Layer 12 of a small transformer language model trained on English Wikipedia (16 layers, counted from 0, width 128).
A neuron adds its activation times its output weights to the MLP's output. To switch it off is to set its activation to zero at one token and run the rest of the model.
A neuron's activation on a vector x is SiLU(gate . x) times (in . x), where the dot is the dot product.

Input weights of the MLP neurons that the questions are about. A number n stands for n times 0.0075.
n28 gate: 36 4 37 -1 5 -12 25 -10 -7 17 10 -3 26 15 -6 -18 38 -28 9 -2 11 -31 -24 20 -19 12 -46 9 -6 77 -12 -35 28 -56 9 -40 0 17 -26 47 14 44 3 49 25 43 16 1 -10 -6 -7 33 -2 3 -21 56 -11 -22 16 58 -26 -11 10 2 -4 -19 53 17 41 30 9 28 6 -24 2 21 -20 -1 16 14 -40 -14 49 -35 5 -22 -79 -6 -10 15 -36 -3 37 -43 -17 28 3 15 2 0 12 -69 -11 27 -3 19 29 -5 -17 30 14 -26 -27 17 33 -14 -18 -16 0 43 -62 21 -13 -26 -44 -28 -13 -11
n81 gate: -26 -24 16 34 2 -25 13 -66 -23 11 89 -44 -3 -15 -11 -29 -6 -2 6 8 -23 13 -23 32 -1 2 -18 -22 21 5 1 21 29 -11 -6 -26 0 -4 7 -6 -4 -6 -12 -20 -20 -24 -23 -20 26 18 -51 -15 -24 -19 7 3 -10 -24 2 -19 1 17 23 20 -8 29 -6 -11 -15 -64 -12 1 25 -2 4 5 -31 17 1 -25 17 42 48 30 42 -12 1 -34 -33 -4 -22 7 -6 29 -22 -32 8 -9 13 12 35 -25 58 45 -11 -10 21 -14 12 29 8 16 40 -33 5 39 -18 -43 -1 30 20 -38 -28 1 -56 -16 -40 -27
n146 gate: -1 50 -16 5 15 -10 47 10 -4 -15 -7 9 9 -21 -32 -23 13 -18 -32 7 17 19 -9 32 -52 -55 27 -19 -55 -76 -27 15 -23 -8 -14 17 11 31 -22 8 11 38 -9 33 3 -25 -3 14 -32 -8 -14 -4 -11 11 17 2 10 13 28 -8 19 12 -30 -46 -11 -8 -19 -10 -39 -49 -33 -6 -14 -3 18 -13 29 15 39 4 -21 -39 48 -1 11 -1 -1 3 -14 13 9 15 -14 22 29 -6 -20 -23 -56 45 60 5 -36 13 -21 40 -11 1 2 5 -41 9 24 27 -35 -81 15 -13 9 16 6 4 17 8 -9 12 -7 11
n172 gate: 4 20 -16 21 15 10 -5 13 -13 13 -8 -51 -37 37 -6 13 3 26 -52 -20 -33 25 -38 68 33 -20 30 -12 -5 34 31 -18 19 43 5 -20 -52 10 9 57 6 18 4 -2 15 17 0 4 -3 -34 -18 2 -22 28 17 -2 -50 -18 2 -13 -7 7 -37 -4 -24 12 38 -60 -17 46 7 30 21 24 -3 36 8 30 -25 26 -4 9 40 4 1 -1 -6 17 -5 24 -16 -2 4 7 -8 -17 17 18 16 24 34 -29 -19 21 -28 -18 -23 -5 16 7 -12 3 8 -9 39 -10 -14 -31 -41 -7 9 -32 31 -10 -20 1 31 27
n246 gate: 19 36 7 -44 -43 -59 -12 -12 4 0 20 -11 -59 -37 -5 16 47 -18 -13 -17 -27 16 -56 -15 -1 -35 2 43 9 -2 -17 -58 5 -6 12 -10 -30 -33 23 -5 23 -7 2 -13 3 20 -2 11 -32 21 10 -13 19 2 18 -15 28 43 10 -4 -1 29 -30 -23 -12 12 -26 3 7 21 21 -20 8 13 -16 6 14 16 -11 -18 -16 15 -16 -56 28 -11 4 23 -51 55 15 -34 10 38 7 27 21 27 -28 2 -46 -1 -9 8 -7 10 22 22 13 -8 57 -4 27 22 -4 -8 -3 34 32 -45 -25 -19 4 9 11 -24 -38 20
n251 gate: -39 -38 19 -36 2 9 -12 32 3 -12 18 -8 -28 -72 35 -5 2 -25 30 -48 -19 -13 -15 10 -51 -8 22 23 -14 21 16 18 13 -26 28 9 27 -20 -22 -19 -14 38 -34 -35 27 48 20 -5 5 9 15 25 37 -8 2 -17 7 27 -5 -9 31 32 42 -49 39 6 -27 12 -20 -3 -6 -26 -2 41 10 -6 -10 32 -33 2 8 33 -3 -7 -33 8 -85 -50 -4 20 20 6 -23 -2 -17 -11 2 -8 13 -10 -14 -27 2 42 -28 2 -26 -6 16 -3 92 -14 -4 21 -13 -9 -26 21 22 3 42 -5 -18 -40 -38 -34 -3 -6
n28 in: -9 3 24 -13 6 -63 -31 -21 -20 5 48 -42 -42 2 -22 -23 10 12 34 -47 -31 -14 -22 -16 24 -4 31 -2 19 -74 27 -16 -34 -11 16 49 -6 1 2 4 -1 -36 -3 -21 61 -39 -28 -8 7 8 -17 -3 -54 5 13 19 -21 -9 -4 -25 58 5 32 -21 5 2 -29 -22 3 2 10 52 -12 -21 16 20 -34 -41 25 -14 -4 18 0 -39 24 -11 30 63 -10 66 24 14 56 -20 25 20 -8 30 14 26 39 25 -77 -22 27 -17 -12 6 -2 -30 -11 17 8 8 -19 -39 -8 -7 -27 42 13 -25 -32 -7 -28 -19 -44 -26
n81 in: -12 -4 24 50 2 11 4 -12 45 -2 10 -13 -4 4 11 16 -10 -50 26 -27 -24 -27 2 13 -28 -15 71 -22 3 42 -8 20 31 -39 27 20 58 -53 31 13 8 65 -26 -43 4 -18 -41 32 44 39 -16 -6 -14 -49 16 -38 23 -37 -19 -2 8 38 -12 0 1 30 -33 17 -43 8 28 29 -39 -17 64 8 -9 -5 -32 10 -36 30 41 -8 -24 -30 -5 1 -3 11 25 2 -5 -6 56 51 -4 -10 -10 40 3 16 12 16 -18 21 43 10 1 -20 -24 12 20 -5 -20 -28 2 7 5 -16 -52 -16 -14 34 40 11 28 -24
n146 in: -24 26 -14 -24 -24 -1 20 -43 14 -6 -45 -15 -9 -13 -14 -31 -6 21 -28 9 -11 22 40 -14 19 29 59 -7 15 50 -28 -15 37 6 -13 -2 53 20 32 0 24 -9 16 1 -15 23 26 -6 20 -32 -23 -37 27 64 1 10 4 -69 11 5 10 19 -15 -9 2 8 82 28 -14 -11 -2 10 93 -29 25 10 16 -8 5 6 14 3 -35 2 35 -2 6 25 -12 7 32 -35 37 -29 -18 -20 -6 18 -5 11 25 -14 33 41 7 10 10 43 73 -35 10 34 21 38 24 -12 -22 -24 47 -4 24 12 10 -3 13 -8 -11 -20
n172 in: 16 -23 23 31 19 -14 -1 51 14 -21 -6 30 -20 -15 -30 31 -21 63 -27 11 -9 8 7 -23 -14 22 17 -4 16 1 -44 -8 48 -10 -32 -12 -30 -25 -59 40 -33 -38 2 -18 -13 28 -10 -38 -7 -32 86 15 -31 -17 -24 -1 20 11 -6 -4 -5 16 40 -16 -26 21 9 -12 -9 -35 18 -44 -34 -53 20 23 -2 21 5 36 11 17 -24 -22 1 5 -15 -35 14 3 30 -6 -12 13 9 -15 -44 -18 24 -17 -29 43 33 8 -18 -12 -61 -23 -10 8 -21 33 12 14 -24 56 21 24 7 -7 22 -1 14 -30 27 -6 23 19
n246 in: -5 15 -29 57 27 31 -5 -26 6 -66 2 -23 -6 22 -23 -37 -33 39 2 -4 6 25 9 -41 -9 -2 1 2 -8 28 8 13 22 -41 1 7 -6 32 66 -21 -37 -7 -28 -8 -15 -45 -27 -32 16 -9 -18 -13 -6 -4 -24 -11 -47 -3 -52 -18 -26 17 35 2 53 -5 -23 -9 -40 -87 -34 43 -34 -41 35 21 5 -34 -23 20 15 3 26 2 -6 -33 20 10 36 37 18 9 42 -13 19 -15 61 -35 -5 8 17 45 -30 51 -12 -33 -10 24 2 13 30 6 -26 6 23 -19 -2 4 7 13 -13 26 9 -6 -12 -7 -11 9
n251 in: 22 78 -25 20 4 -11 -22 -31 18 -6 11 -35 -18 53 4 -12 -23 -44 -27 18 15 10 -25 -13 8 -1 -75 -10 0 -36 1 -42 -18 10 -2 -10 -2 1 -9 -8 -40 -55 -9 -40 18 -56 10 12 -27 26 13 -10 33 28 1 -49 -2 20 -3 27 -50 -28 -22 30 -4 -9 26 -42 23 -25 -22 -62 34 -40 -12 -28 18 -28 33 -11 18 -1 27 31 -43 -48 30 23 -3 -13 94 46 -38 -32 31 -37 18 10 4 26 -6 65 16 50 -17 -37 1 29 49 -19 -8 -32 -12 -9 44 13 -26 6 -10 -48 -16 -13 50 -13 -26 64 -46 -37

Output weights of the MLP neurons that the questions are about. A number n stands for n times 0.0034.
n28: -29 27 -20 -80 6 20 22 16 -8 50 -22 -58 1 14 -17 4 -66 35 44 28 4 -9 -10 19 15 14 -5 7 14 -18 -16 -24 8 30 47 43 -41 31 1 16 26 0 43 -3 -29 5 -8 4 37 -6 -39 43 41 35 -27 28 0 -40 -43 -23 27 21 -31 6 8 10 -16 -19 -21 40 -17 -7 47 -8 7 35 -9 41 7 -20 -27 -44 -14 -31 -61 -11 -19 -15 8 -28 13 3 78 -6 -12 25 -8 18 43 -24 44 59 16 6 22 -11 -13 -50 -24 -7 -31 -40 0 15 16 10 1 10 -36 -11 -18 -18 23 -4 -9 -1 -5 37
n81: -32 26 -6 15 -25 10 -21 -30 -55 -35 33 -39 -11 -29 -22 -11 19 -17 3 7 -52 -5 -28 4 -7 -1 -2 -14 -7 28 -15 26 18 -45 51 6 -36 15 40 -29 8 15 -20 -24 -30 -43 -7 -35 66 -10 20 -8 -2 -4 -7 13 2 -4 36 -15 -51 20 -9 37 -36 -11 7 19 -5 37 18 -2 10 70 -14 3 -27 9 4 -38 26 42 19 21 2 48 -43 -5 7 -21 10 41 12 -16 -34 -14 61 -9 30 43 20 28 40 -66 11 1 19 33 -3 27 9 22 6 -9 12 34 -17 4 2 32 11 -23 -24 70 -26 -10 -35 -9
n146: -50 -30 24 8 21 -26 37 19 8 15 -20 26 33 -33 -18 -14 20 6 13 -26 -21 16 -17 -60 18 7 -20 14 24 6 -52 8 -27 -13 -6 0 8 -6 18 13 -23 -15 -4 29 -3 -30 29 21 -35 6 -16 35 -4 -12 10 31 19 15 18 1 53 16 -6 -5 50 -45 -31 15 21 -63 9 32 -11 6 14 -1 -9 -24 -8 64 18 -27 19 -53 47 0 -2 55 3 49 50 23 -27 -2 32 -22 -15 30 35 -20 3 -35 49 -16 32 -15 -7 16 37 5 -4 56 -13 3 -38 7 0 11 -10 -39 17 47 -47 -59 81 -7 -10 -14
n172: 16 -27 -1 15 -15 -46 13 -1 11 12 -3 15 -36 -25 27 8 -58 51 52 -1 -3 -7 -20 -8 -2 11 19 -10 -24 -13 -39 -29 -1 -34 21 -12 14 2 -32 -25 4 5 -29 -6 0 -6 58 -3 17 8 -19 -47 69 6 -1 27 -14 -35 -31 -54 31 4 5 1 -25 62 -27 -9 -4 -85 -15 -22 22 16 21 18 -28 33 9 -25 11 -36 -12 16 -3 -43 -1 -40 -33 10 -16 -10 -16 18 27 29 28 12 20 0 -40 -28 7 -25 9 -14 -5 29 18 -11 17 -19 10 24 -12 -11 -2 -11 12 21 -7 52 -9 -20 -1 16 3 -11
n246: -13 -48 48 36 37 16 14 -7 35 12 27 17 -36 14 25 14 36 42 -30 40 7 36 -20 -9 23 -38 -35 -9 1 52 18 -68 -6 4 -6 -7 17 -5 16 -14 -7 -17 11 -45 -26 -41 14 25 4 -5 3 0 -6 4 -18 23 -16 1 -64 -10 28 -15 4 -5 -4 -51 -41 -3 4 -48 8 -48 24 -39 10 14 8 -31 29 9 17 24 -49 40 -11 62 -9 -5 8 14 -12 12 18 20 12 2 8 -27 -4 -7 30 -14 -51 -7 -8 1 -8 -13 -2 -17 -9 -13 -6 52 -25 1 35 -57 1 30 10 -27 31 37 -23 -16 -57 -30
n251: 46 -31 2 11 -38 -25 -1 -36 35 -10 4 -12 -9 0 19 7 13 -28 -47 31 95 30 -17 -26 -16 -20 -14 52 26 -24 33 14 -5 22 10 59 -40 -26 29 -23 10 16 -25 -9 -21 -61 -19 -61 2 -7 -57 9 -3 7 8 16 21 -17 23 -12 11 -7 -49 -52 -27 28 -17 36 -28 -46 -24 -14 37 -41 -8 30 13 -22 3 14 0 45 -19 8 -22 -51 26 -41 2 3 -2 2 -49 -59 -32 16 13 7 7 -20 -19 2 -18 13 -23 4 -11 8 -21 12 -61 9 3 -18 -64 -7 -12 -21 -39 -46 -16 -32 -2 10 33 -22 -42 28

Each question names a token from some text and the token that comes next. It shows the vector x that enters the MLP there. A number n stands for n times 0.034.

Then comes g, the gradient of the next token's log-probability with respect to the MLP's output, scaled to length 1. A neuron's effect is roughly proportional to its activation times (output weights . g). A number n stands for n times 0.004.

" L", then "aw"
x: 17 5 -5 -6 25 34 16 56 -35 1 14 -8 -12 -28 -39 14 -20 -12 2 -8 -10 0 23 0 -38 -8 -17 -9 -20 -40 17 22 60 2 4 21 -17 16 14 5 -6 66 -43 4 34 -21 -49 0 -2 -22 28 -3 -7 24 -12 16 -32 0 9 32 7 -29 -13 -13 40 7 14 14 -30 44 5 -33 -3 13 10 -18 25 -18 20 35 -35 6 1 27 4 8 -1 15 18 -24 7 -21 16 20 54 -27 50 14 -16 -18 8 9 4 -13 -26 8 12 38 23 5 -55 -36 -6 3 24 19 -30 -52 -23 -35 -16 -41 -37 32 -44 -2 9 3
g: 15 -10 -5 20 19 10 -18 11 -23 23 8 13 55 6 11 7 5 -1 29 -7 31 4 27 -15 3 -4 24 15 11 -37 16 -14 2 -18 36 15 13 -29 11 -5 -21 20 19 -11 -19 -17 30 4 -7 -15 38 5 -10 -50 -46 24 24 -6 35 0 -47 32 16 14 18 -19 31 46 1 -4 -5 15 -6 -13 11 8 0 0 23 24 0 32 -14 17 22 -7 17 16 -8 2 -9 -42 -28 -39 -5 -33 -15 12 26 -13 -6 11 -3 29 2 -24 -16 0 28 -12 -25 14 -8 -54 -1 41 -12 79 6 16 11 -3 -39 28 -10 -4 -9 -12
Which neuron, switched off, lowers the next token's probability most? n172

" R", then "ap"
x: 12 -17 0 -64 15 41 31 22 -5 -17 -8 17 -24 -9 9 -26 -17 14 -5 -19 -10 41 17 -10 19 -17 -10 19 -2 8 -2 3 30 -33 -15 2 -27 -9 -10 -18 13 20 -34 -28 -23 1 -54 -25 31 -23 41 -37 -44 16 5 -25 -11 20 -5 39 -21 -15 9 18 37 51 -4 -26 -1 80 -12 -6 -19 -26 -23 -8 30 -4 29 43 -5 0 14 9 16 9 6 -27 3 2 -30 9 39 -10 -9 -15 7 7 21 -5 -2 29 9 -11 -12 25 -8 11 -20 26 -24 -3 4 18 12 3 -8 -2 -13 -26 -8 -14 -4 2 -17 -26 -5 -22
g: 7 11 -11 -2 18 -7 -32 2 28 -22 -12 1 -31 12 -12 -28 -2 15 -5 -25 12 -1 15 27 18 -21 18 8 -1 75 -21 -6 6 38 10 -4 16 56 -42 -24 -37 -3 23 -1 36 16 20 32 -17 -30 -28 2 -12 3 0 7 28 22 12 31 -36 -23 34 -16 -10 -13 23 4 -11 2 23 -26 25 9 -17 20 4 -4 1 50 -5 -28 20 7 -24 1 10 33 3 -30 -9 27 -5 9 -9 -16 16 8 -34 -33 9 -23 7 1 -3 46 -16 -4 47 1 -26 -12 -35 2 25 -38 1 6 -8 -13 1 16 -1 44 -22 -40 -4 14
Which neuron, switched off, raises the next token's probability most? n172

" c", then "all"
x: 0 17 -24 -49 9 47 -8 4 -5 -2 12 -11 17 12 -11 5 -30 9 11 -7 -11 -34 3 -9 13 3 -26 7 -44 4 -9 18 6 -23 -6 31 23 16 10 -24 -3 -4 12 -18 -29 -1 19 11 21 -27 22 20 53 20 5 -9 -13 37 14 51 -8 4 4 5 7 39 -1 -10 25 19 32 1 28 11 -34 -19 -22 13 -30 3 -23 -14 13 -1 9 -24 -21 -36 -30 -20 40 -21 32 -53 -48 -69 36 1 -7 8 24 -67 23 12 17 43 -18 -33 -15 -12 -28 -14 -3 0 -6 -31 -57 15 -56 -35 -13 -41 -16 -9 -55 -18 13 5
g: 22 -36 -14 -24 3 -20 -25 -9 6 25 -64 10 8 -11 17 -41 -9 -11 -22 -13 7 -18 38 8 25 15 0 -32 -22 -19 -2 0 15 26 -28 -8 25 -37 -9 -22 13 8 -16 -12 15 -5 -8 34 -20 -17 3 -19 -4 5 3 9 -7 6 11 23 -15 -32 -15 -32 2 22 -16 1 -2 5 -33 21 -5 58 -29 5 29 27 -32 5 -13 30 34 11 -5 -38 12 56 -14 10 -6 17 20 0 6 -6 -55 -61 -12 -20 -16 -26 12 -17 16 2 -27 10 29 16 2 -5 22 0 -11 -7 -12 14 18 -4 -1 20 14 -41 -17 34 19 45
Which neuron, switched off, lowers the next token's probability most? n28

" l", then "ik"
x: -22 1 -5 -23 18 58 25 63 -29 -8 48 20 5 30 -30 -3 -16 -22 16 -8 13 13 -13 25 -12 -13 3 16 -23 20 -2 22 9 -39 11 34 35 -3 0 -9 2 22 -17 1 41 -25 -4 19 0 -15 33 -7 2 -3 -3 6 -30 28 -7 62 -35 -7 -7 27 23 26 -4 -15 4 47 -20 2 -14 10 -3 1 58 -25 32 24 -3 -19 29 15 19 -4 27 8 -43 -42 -10 -15 29 -23 28 -47 20 -17 -19 8 13 -19 -10 -47 -4 16 5 42 -1 0 -40 -11 -15 2 -28 -15 0 10 -52 -7 -19 -59 7 33 -29 -14 6 3
g: 28 36 22 -14 -12 -47 19 -33 -20 27 1 8 47 28 -1 -39 35 8 0 -17 30 -6 0 35 -20 -34 2 -38 -11 19 0 17 -2 9 -3 14 -2 8 2 0 14 -23 3 26 -13 -26 57 3 28 2 -6 -32 6 23 -12 -4 -3 -10 -24 -46 22 -1 6 -5 -34 22 30 8 21 -27 -6 29 -8 -6 38 16 -14 -12 11 -37 -24 34 -28 29 34 -3 21 -14 21 4 22 -4 -25 -17 -18 1 -27 -36 6 -39 20 16 -5 -3 -4 48 12 -2 25 19 32 -9 -3 13 -4 -2 40 4 -26 15 11 -22 -19 31 -20 5 -32 17
Which neuron, switched off, lowers the next token's probability most? n146

"n", then "al"
x: 14 -15 -9 4 9 -17 4 39 28 -1 -20 8 6 -17 33 -33 -9 16 -21 -32 -34 2 4 -6 26 3 8 -9 56 -9 10 -16 50 -27 64 29 -8 -48 -42 -4 -23 5 -16 -3 -21 2 -27 14 -18 -46 10 -31 -14 25 1 39 11 26 -14 -10 -28 10 41 45 35 33 34 -3 -11 13 -38 -40 29 4 -18 41 -23 17 34 2 -33 22 11 21 20 2 42 48 15 17 39 -16 15 -44 20 -27 29 -13 -26 -1 21 72 6 4 -2 24 -8 23 38 -34 -31 20 21 -9 -17 24 3 24 -19 19 47 4 23 -6 24 -21 0 15
g: -44 -11 1 -35 8 -8 -28 40 -20 28 13 -11 27 -29 29 -29 -11 17 8 18 -9 -7 -36 0 -15 4 -4 14 3 -26 10 22 -42 31 -11 -14 -23 -30 7 -8 8 -7 -39 9 -13 29 -7 7 8 -8 30 -15 26 -1 22 11 3 13 -8 12 -22 23 57 14 -12 -37 2 10 53 -9 -18 -9 19 -10 -20 -14 24 12 -36 30 -28 8 10 9 11 23 -24 13 -19 -21 3 10 -23 2 -7 -7 -22 0 -2 -18 3 -30 49 -29 6 2 22 4 -3 -17 8 6 37 -11 -6 2 20 57 48 -1 23 10 -62 35 -4 -6 32 18
Which neuron, switched off, lowers the next token's probability most? n251

"or", then "ed"
x: -8 37 3 -30 11 -27 37 38 14 46 0 7 -24 -14 -80 -4 -20 3 20 -49 -13 -28 29 32 -11 2 9 2 -23 -1 -58 1 11 -12 17 1 1 25 -19 -8 15 22 -34 -7 -26 3 -28 -4 -17 8 -5 -13 7 28 2 -14 -4 12 -5 -19 -55 8 19 18 15 17 -1 -13 8 5 -39 31 23 -17 17 -1 -41 38 50 -26 -56 40 13 6 -5 10 11 15 -25 23 28 9 16 -8 27 -51 35 -10 -28 -9 -24 24 4 26 14 -17 -56 -4 -31 13 -46 13 34 6 -7 62 1 -36 -11 43 5 -47 -4 -10 10 28 -34 2
g: 10 -3 -32 -14 -1 18 26 -38 13 37 44 -38 7 6 -38 -39 9 15 7 54 71 -34 33 -14 -16 -11 12 7 25 31 -25 -5 -15 -18 -28 7 34 -30 1 -4 -7 -11 -19 1 10 34 -6 -4 31 33 -3 -21 -3 17 3 11 -6 20 -18 -5 -7 -17 30 23 -18 28 13 5 -14 -10 -30 -25 2 50 16 31 4 7 -1 -2 4 25 10 -45 -9 12 -5 -10 -11 -11 -14 -23 2 -26 0 -2 30 -15 -10 36 20 12 -7 22 -35 -22 6 -17 -14 -22 5 -4 -3 33 3 31 -9 1 -23 15 -6 12 3 -41 -45 -37 4 13
Which neuron, switched off, raises the next token's probability most? n146

"h", then "ost"
x: -19 12 1 -24 -4 10 31 23 -13 -13 -51 8 -39 -38 38 -29 -8 31 -11 -11 -28 -20 22 -14 18 -14 17 1 -7 -40 29 26 -4 33 0 41 -23 -19 6 -7 -26 20 -52 -1 17 38 -30 -24 -9 -28 14 1 3 8 -12 -16 3 9 35 51 -37 -22 9 -50 -8 -5 1 -2 -20 38 -19 -27 -40 -15 -6 -11 -49 -14 28 3 -27 19 35 31 -5 1 42 15 -15 15 11 -13 39 17 -4 -21 21 -11 12 -31 11 12 -3 -22 -26 4 32 9 -24 -18 -5 -15 -30 -20 16 -44 -26 -55 -25 -22 5 7 18 75 -5 -20 -46 24
g: -28 -23 25 -13 2 -16 -26 -20 -18 -24 11 12 -10 0 3 -5 -13 -3 -26 17 7 0 -8 -22 -15 4 -14 -8 -55 13 17 12 11 -9 -33 71 -15 38 -40 -9 -12 16 24 -1 -13 28 35 1 8 53 -43 57 -18 18 -18 1 -4 18 3 0 -14 11 12 17 5 22 4 -21 -23 -28 -2 -79 16 20 5 -2 -18 13 -24 -4 -11 -2 19 46 -19 18 1 28 1 -1 -5 14 -16 -10 14 -6 -1 -26 -35 17 -4 25 -4 28 -2 -34 4 4 9 -5 -13 14 -6 37 6 -19 -5 1 -23 14 -12 -29 28 25 -48 4 37 14
Which neuron, switched off, lowers the next token's probability most? n146

"ter", then " I"
x: -12 21 -3 12 -10 15 -35 15 47 -7 -2 -9 -35 -27 -18 -3 -31 28 -3 28 17 -67 3 26 -9 -8 12 18 43 -45 3 25 -16 -29 11 38 11 -25 13 5 21 20 -27 22 -26 -12 -2 50 -10 31 12 -42 39 6 -17 15 -18 -3 -37 0 -56 12 27 -5 42 66 8 -6 -22 33 -35 17 17 -1 2 -8 -18 -5 -9 -16 -44 15 7 -7 14 -25 17 15 2 31 -55 -37 6 -6 16 -51 15 43 -13 -31 8 12 -40 -22 20 32 -9 26 -46 -9 -10 4 24 -31 0 -8 8 -5 8 3 -11 24 16 -11 -4 -17 -42 6
g: -8 -20 10 0 9 7 10 -1 -15 -11 4 7 -19 -1 23 -10 31 3 59 0 21 35 -14 4 4 -4 -24 9 50 9 63 -8 6 30 5 17 15 -32 6 10 -3 -30 -31 41 -16 -4 17 34 20 3 -10 5 -8 43 33 4 -28 23 16 18 18 9 -11 5 29 -21 27 -1 8 -15 -13 5 10 -31 -23 36 -34 15 24 -12 -3 21 3 35 -22 -37 5 -51 -16 -15 -17 14 2 34 -14 -5 14 9 -5 -44 -18 -3 -12 19 -17 -25 -25 0 20 -51 18 20 6 -28 -21 -6 -13 25 -5 -2 -19 25 -45 14 31 -44 -3 -4
Which neuron, switched off, lowers the next token's probability most? n246

"l", then "os"
x: 9 4 11 -14 3 16 -6 -10 79 31 -26 -6 -7 -16 15 6 -29 47 -13 38 30 -9 15 13 26 -2 27 -9 15 -59 50 -9 33 5 4 29 48 -13 16 1 3 28 -3 15 4 25 -32 7 -12 6 1 -16 -9 -37 -1 -16 3 -10 2 8 -7 -1 -6 4 23 10 -1 -50 19 24 -16 21 31 2 20 -17 -45 -5 40 12 -19 10 13 22 19 -19 -17 2 4 -6 -55 -17 33 -26 -6 -35 73 -41 22 -31 28 -79 -23 -10 -21 23 25 59 -19 -15 -40 -15 2 -9 35 11 7 17 -50 -14 5 -13 -4 51 8 -2 -21 0
g: 9 -10 -3 -12 -6 22 -12 -3 -7 -36 16 23 22 9 46 -17 4 16 -40 -20 -2 22 1 -31 -42 -20 -6 -7 12 12 -5 30 -16 -20 3 11 22 -9 26 -3 7 59 12 -16 30 12 1 -29 -19 -10 16 10 -27 -17 25 -18 6 -12 18 33 9 33 6 -16 -11 -18 11 -6 16 -27 40 -36 -8 -11 -7 3 6 16 -45 -9 3 -31 9 24 28 19 -27 -8 0 -17 18 21 3 -10 0 -17 14 -8 -16 -4 47 -14 -6 20 -24 3 22 72 27 36 7 42 8 -6 -2 -8 7 2 -3 -20 30 -47 -5 20 -68 -17 23 18
Which neuron, switched off, lowers the next token's probability most? n172

"ited", then " b"
x: 11 38 4 -47 -5 5 -1 42 -13 16 63 7 -13 8 -33 -2 -2 30 -2 -8 30 -11 1 -12 14 49 41 -15 -1 33 3 -34 28 14 -9 -11 31 -9 4 -31 -21 9 -12 12 0 -35 1 48 4 12 5 -8 19 6 3 -10 -10 27 12 29 -4 14 6 20 2 38 27 -2 -19 39 -1 39 11 -40 -31 -27 31 38 52 -8 -59 14 -22 28 9 22 20 12 -50 25 -9 -16 55 -8 23 -11 14 23 -13 15 -35 15 11 -13 -27 -3 29 52 -6 4 23 -22 -14 -61 -7 37 -12 12 -40 -6 -24 7 7 21 -33 9 5 -1
g: -14 -36 37 12 -17 7 -21 11 -4 10 1 23 2 23 20 27 -26 -24 -16 -15 12 16 -16 -6 43 32 -37 -9 -49 4 9 -3 20 4 -24 21 -12 39 4 -27 -5 3 10 -16 23 -3 -6 -12 -25 48 -21 -23 29 -19 -1 28 29 26 -43 -22 2 16 5 20 16 -22 -21 -28 -15 -13 31 -45 11 -2 44 -60 10 8 14 -36 -19 -5 9 -15 19 10 20 -1 -11 20 20 -4 34 -29 -22 -19 -3 -19 46 47 12 -9 -13 0 27 1 3 -20 -4 7 -2 -13 5 16 -21 -18 8 -32 3 -2 -15 45 45 -9 12 15 -5 13
Which neuron, switched off, raises the next token's probability most? n246

" also", then " f"
x: -16 19 5 -34 49 7 7 3 27 40 11 7 7 -29 -46 12 -7 17 44 -20 -9 -48 20 -14 -3 -11 24 13 -36 6 15 -8 14 -21 -29 -1 16 22 14 -7 -9 16 -28 -17 9 14 -23 44 53 -8 13 -5 47 17 -57 18 15 40 8 6 -31 3 -37 34 33 23 -6 32 28 18 -3 34 -19 -5 -28 9 -14 5 49 18 6 -1 -10 56 -6 -37 -5 -37 -26 -8 -9 -5 83 -32 -5 8 3 -31 13 1 24 2 13 19 -14 45 10 -11 -8 -15 20 16 -29 15 12 13 -23 40 -43 -19 -26 -1 -2 -22 -32 -15 -13 -36
g: 4 26 -2 -4 6 13 0 31 33 4 -13 0 -18 -27 16 1 -20 14 8 4 -30 -15 5 46 69 3 -20 2 17 -25 -19 5 -8 6 17 -7 28 -21 -30 -7 -13 20 25 -24 -9 -4 4 50 -53 -6 -14 20 21 -20 -37 -34 -13 16 2 3 -29 18 6 29 1 58 26 -10 -38 31 -17 35 11 -22 3 9 -18 -4 4 -3 -17 26 21 -10 31 12 -14 14 -1 43 -13 -6 -19 11 -1 -8 34 -39 -51 -8 -7 -18 -35 -18 19 3 1 29 -24 11 -15 -30 -15 32 -22 0 0 -8 1 5 -16 18 11 29 49 -6 1 -26
Which neuron, switched off, lowers the next token's probability most? n251

"mer", then " P"
x: 30 -15 -6 -30 -6 10 -38 23 -12 51 13 -7 0 -28 -44 -4 -10 53 45 -24 -19 -26 -8 4 -3 22 -8 -45 -19 41 20 -7 19 -34 -6 24 -57 6 -26 5 -8 -12 -9 -13 9 -12 -12 38 26 -3 35 27 15 18 -16 -1 -15 24 -3 36 -44 24 69 24 17 30 3 10 11 17 9 25 27 -38 -33 -42 6 4 30 31 -12 28 -9 -20 49 -12 9 -25 -33 35 -12 -17 72 10 9 -12 8 3 -22 -41 4 3 -27 -3 -12 -2 -7 15 13 -23 9 -7 -25 -17 34 0 -10 6 -34 37 -28 -14 39 20 -16 -20 -17 -12
g: -11 -22 -22 -1 -18 -30 13 -14 9 -11 -30 21 13 25 0 11 0 1 11 -10 0 1 -19 47 5 14 -10 0 40 -8 -6 -8 -8 -15 23 -16 -26 19 20 -17 45 -11 5 12 -95 -8 -3 4 8 -10 38 -19 16 8 12 -23 4 -21 40 0 -19 4 -41 -26 13 5 26 29 -9 12 -29 -13 19 3 12 16 -9 -17 5 35 -23 6 17 -5 7 -12 11 20 24 -46 -12 -5 -31 -8 -6 5 12 20 24 -34 -32 2 8 3 -12 6 -8 25 -8 -5 -31 15 12 -6 27 13 -13 -23 24 21 -41 -5 -14 34 1 -59 -65 24
Which neuron, switched off, lowers the next token's probability most? n28

" pol", then "ice"
x: 18 24 -32 21 -3 34 -5 45 -2 -9 26 -3 -27 -20 -20 -16 -35 18 18 -1 -48 10 -2 -38 -10 -1 29 27 -23 4 -5 29 44 -33 12 24 32 -4 9 -22 -16 22 23 -19 10 -32 -44 36 15 13 36 3 -9 -12 -8 -9 -2 30 -1 21 4 -19 12 -1 10 9 14 -15 -20 45 0 16 4 -31 -20 -9 2 -10 14 -1 -16 7 22 32 7 -14 -13 18 -15 4 -29 50 47 -16 -19 -39 -5 -9 -22 -32 23 -30 3 14 -19 -5 5 -1 -9 -9 -49 11 -27 -27 17 48 -45 -53 -26 23 -13 -10 -42 57 -38 -2 -43 -32
g: 1 22 -22 -7 22 -11 25 -4 -12 11 14 -24 -8 -9 13 -26 2 14 13 5 -11 1 1 -17 18 -7 55 22 1 25 16 -5 42 -5 1 -41 -20 17 37 3 12 -35 11 -16 -16 23 -1 19 16 13 -4 15 -44 7 -29 16 -8 -4 7 -41 25 -9 16 13 -24 -37 8 -9 39 7 33 -17 -3 28 -16 -29 1 -24 -5 20 -7 7 -19 -16 11 -30 -41 -22 -14 19 -16 -4 1 -29 -4 23 -6 4 43 -39 6 -23 30 -5 31 -2 -22 9 -12 54 49 22 50 -35 0 -18 24 -4 -49 -5 49 18 -2 -26 7 3 -6 -22
Which neuron, switched off, lowers the next token's probability most? n81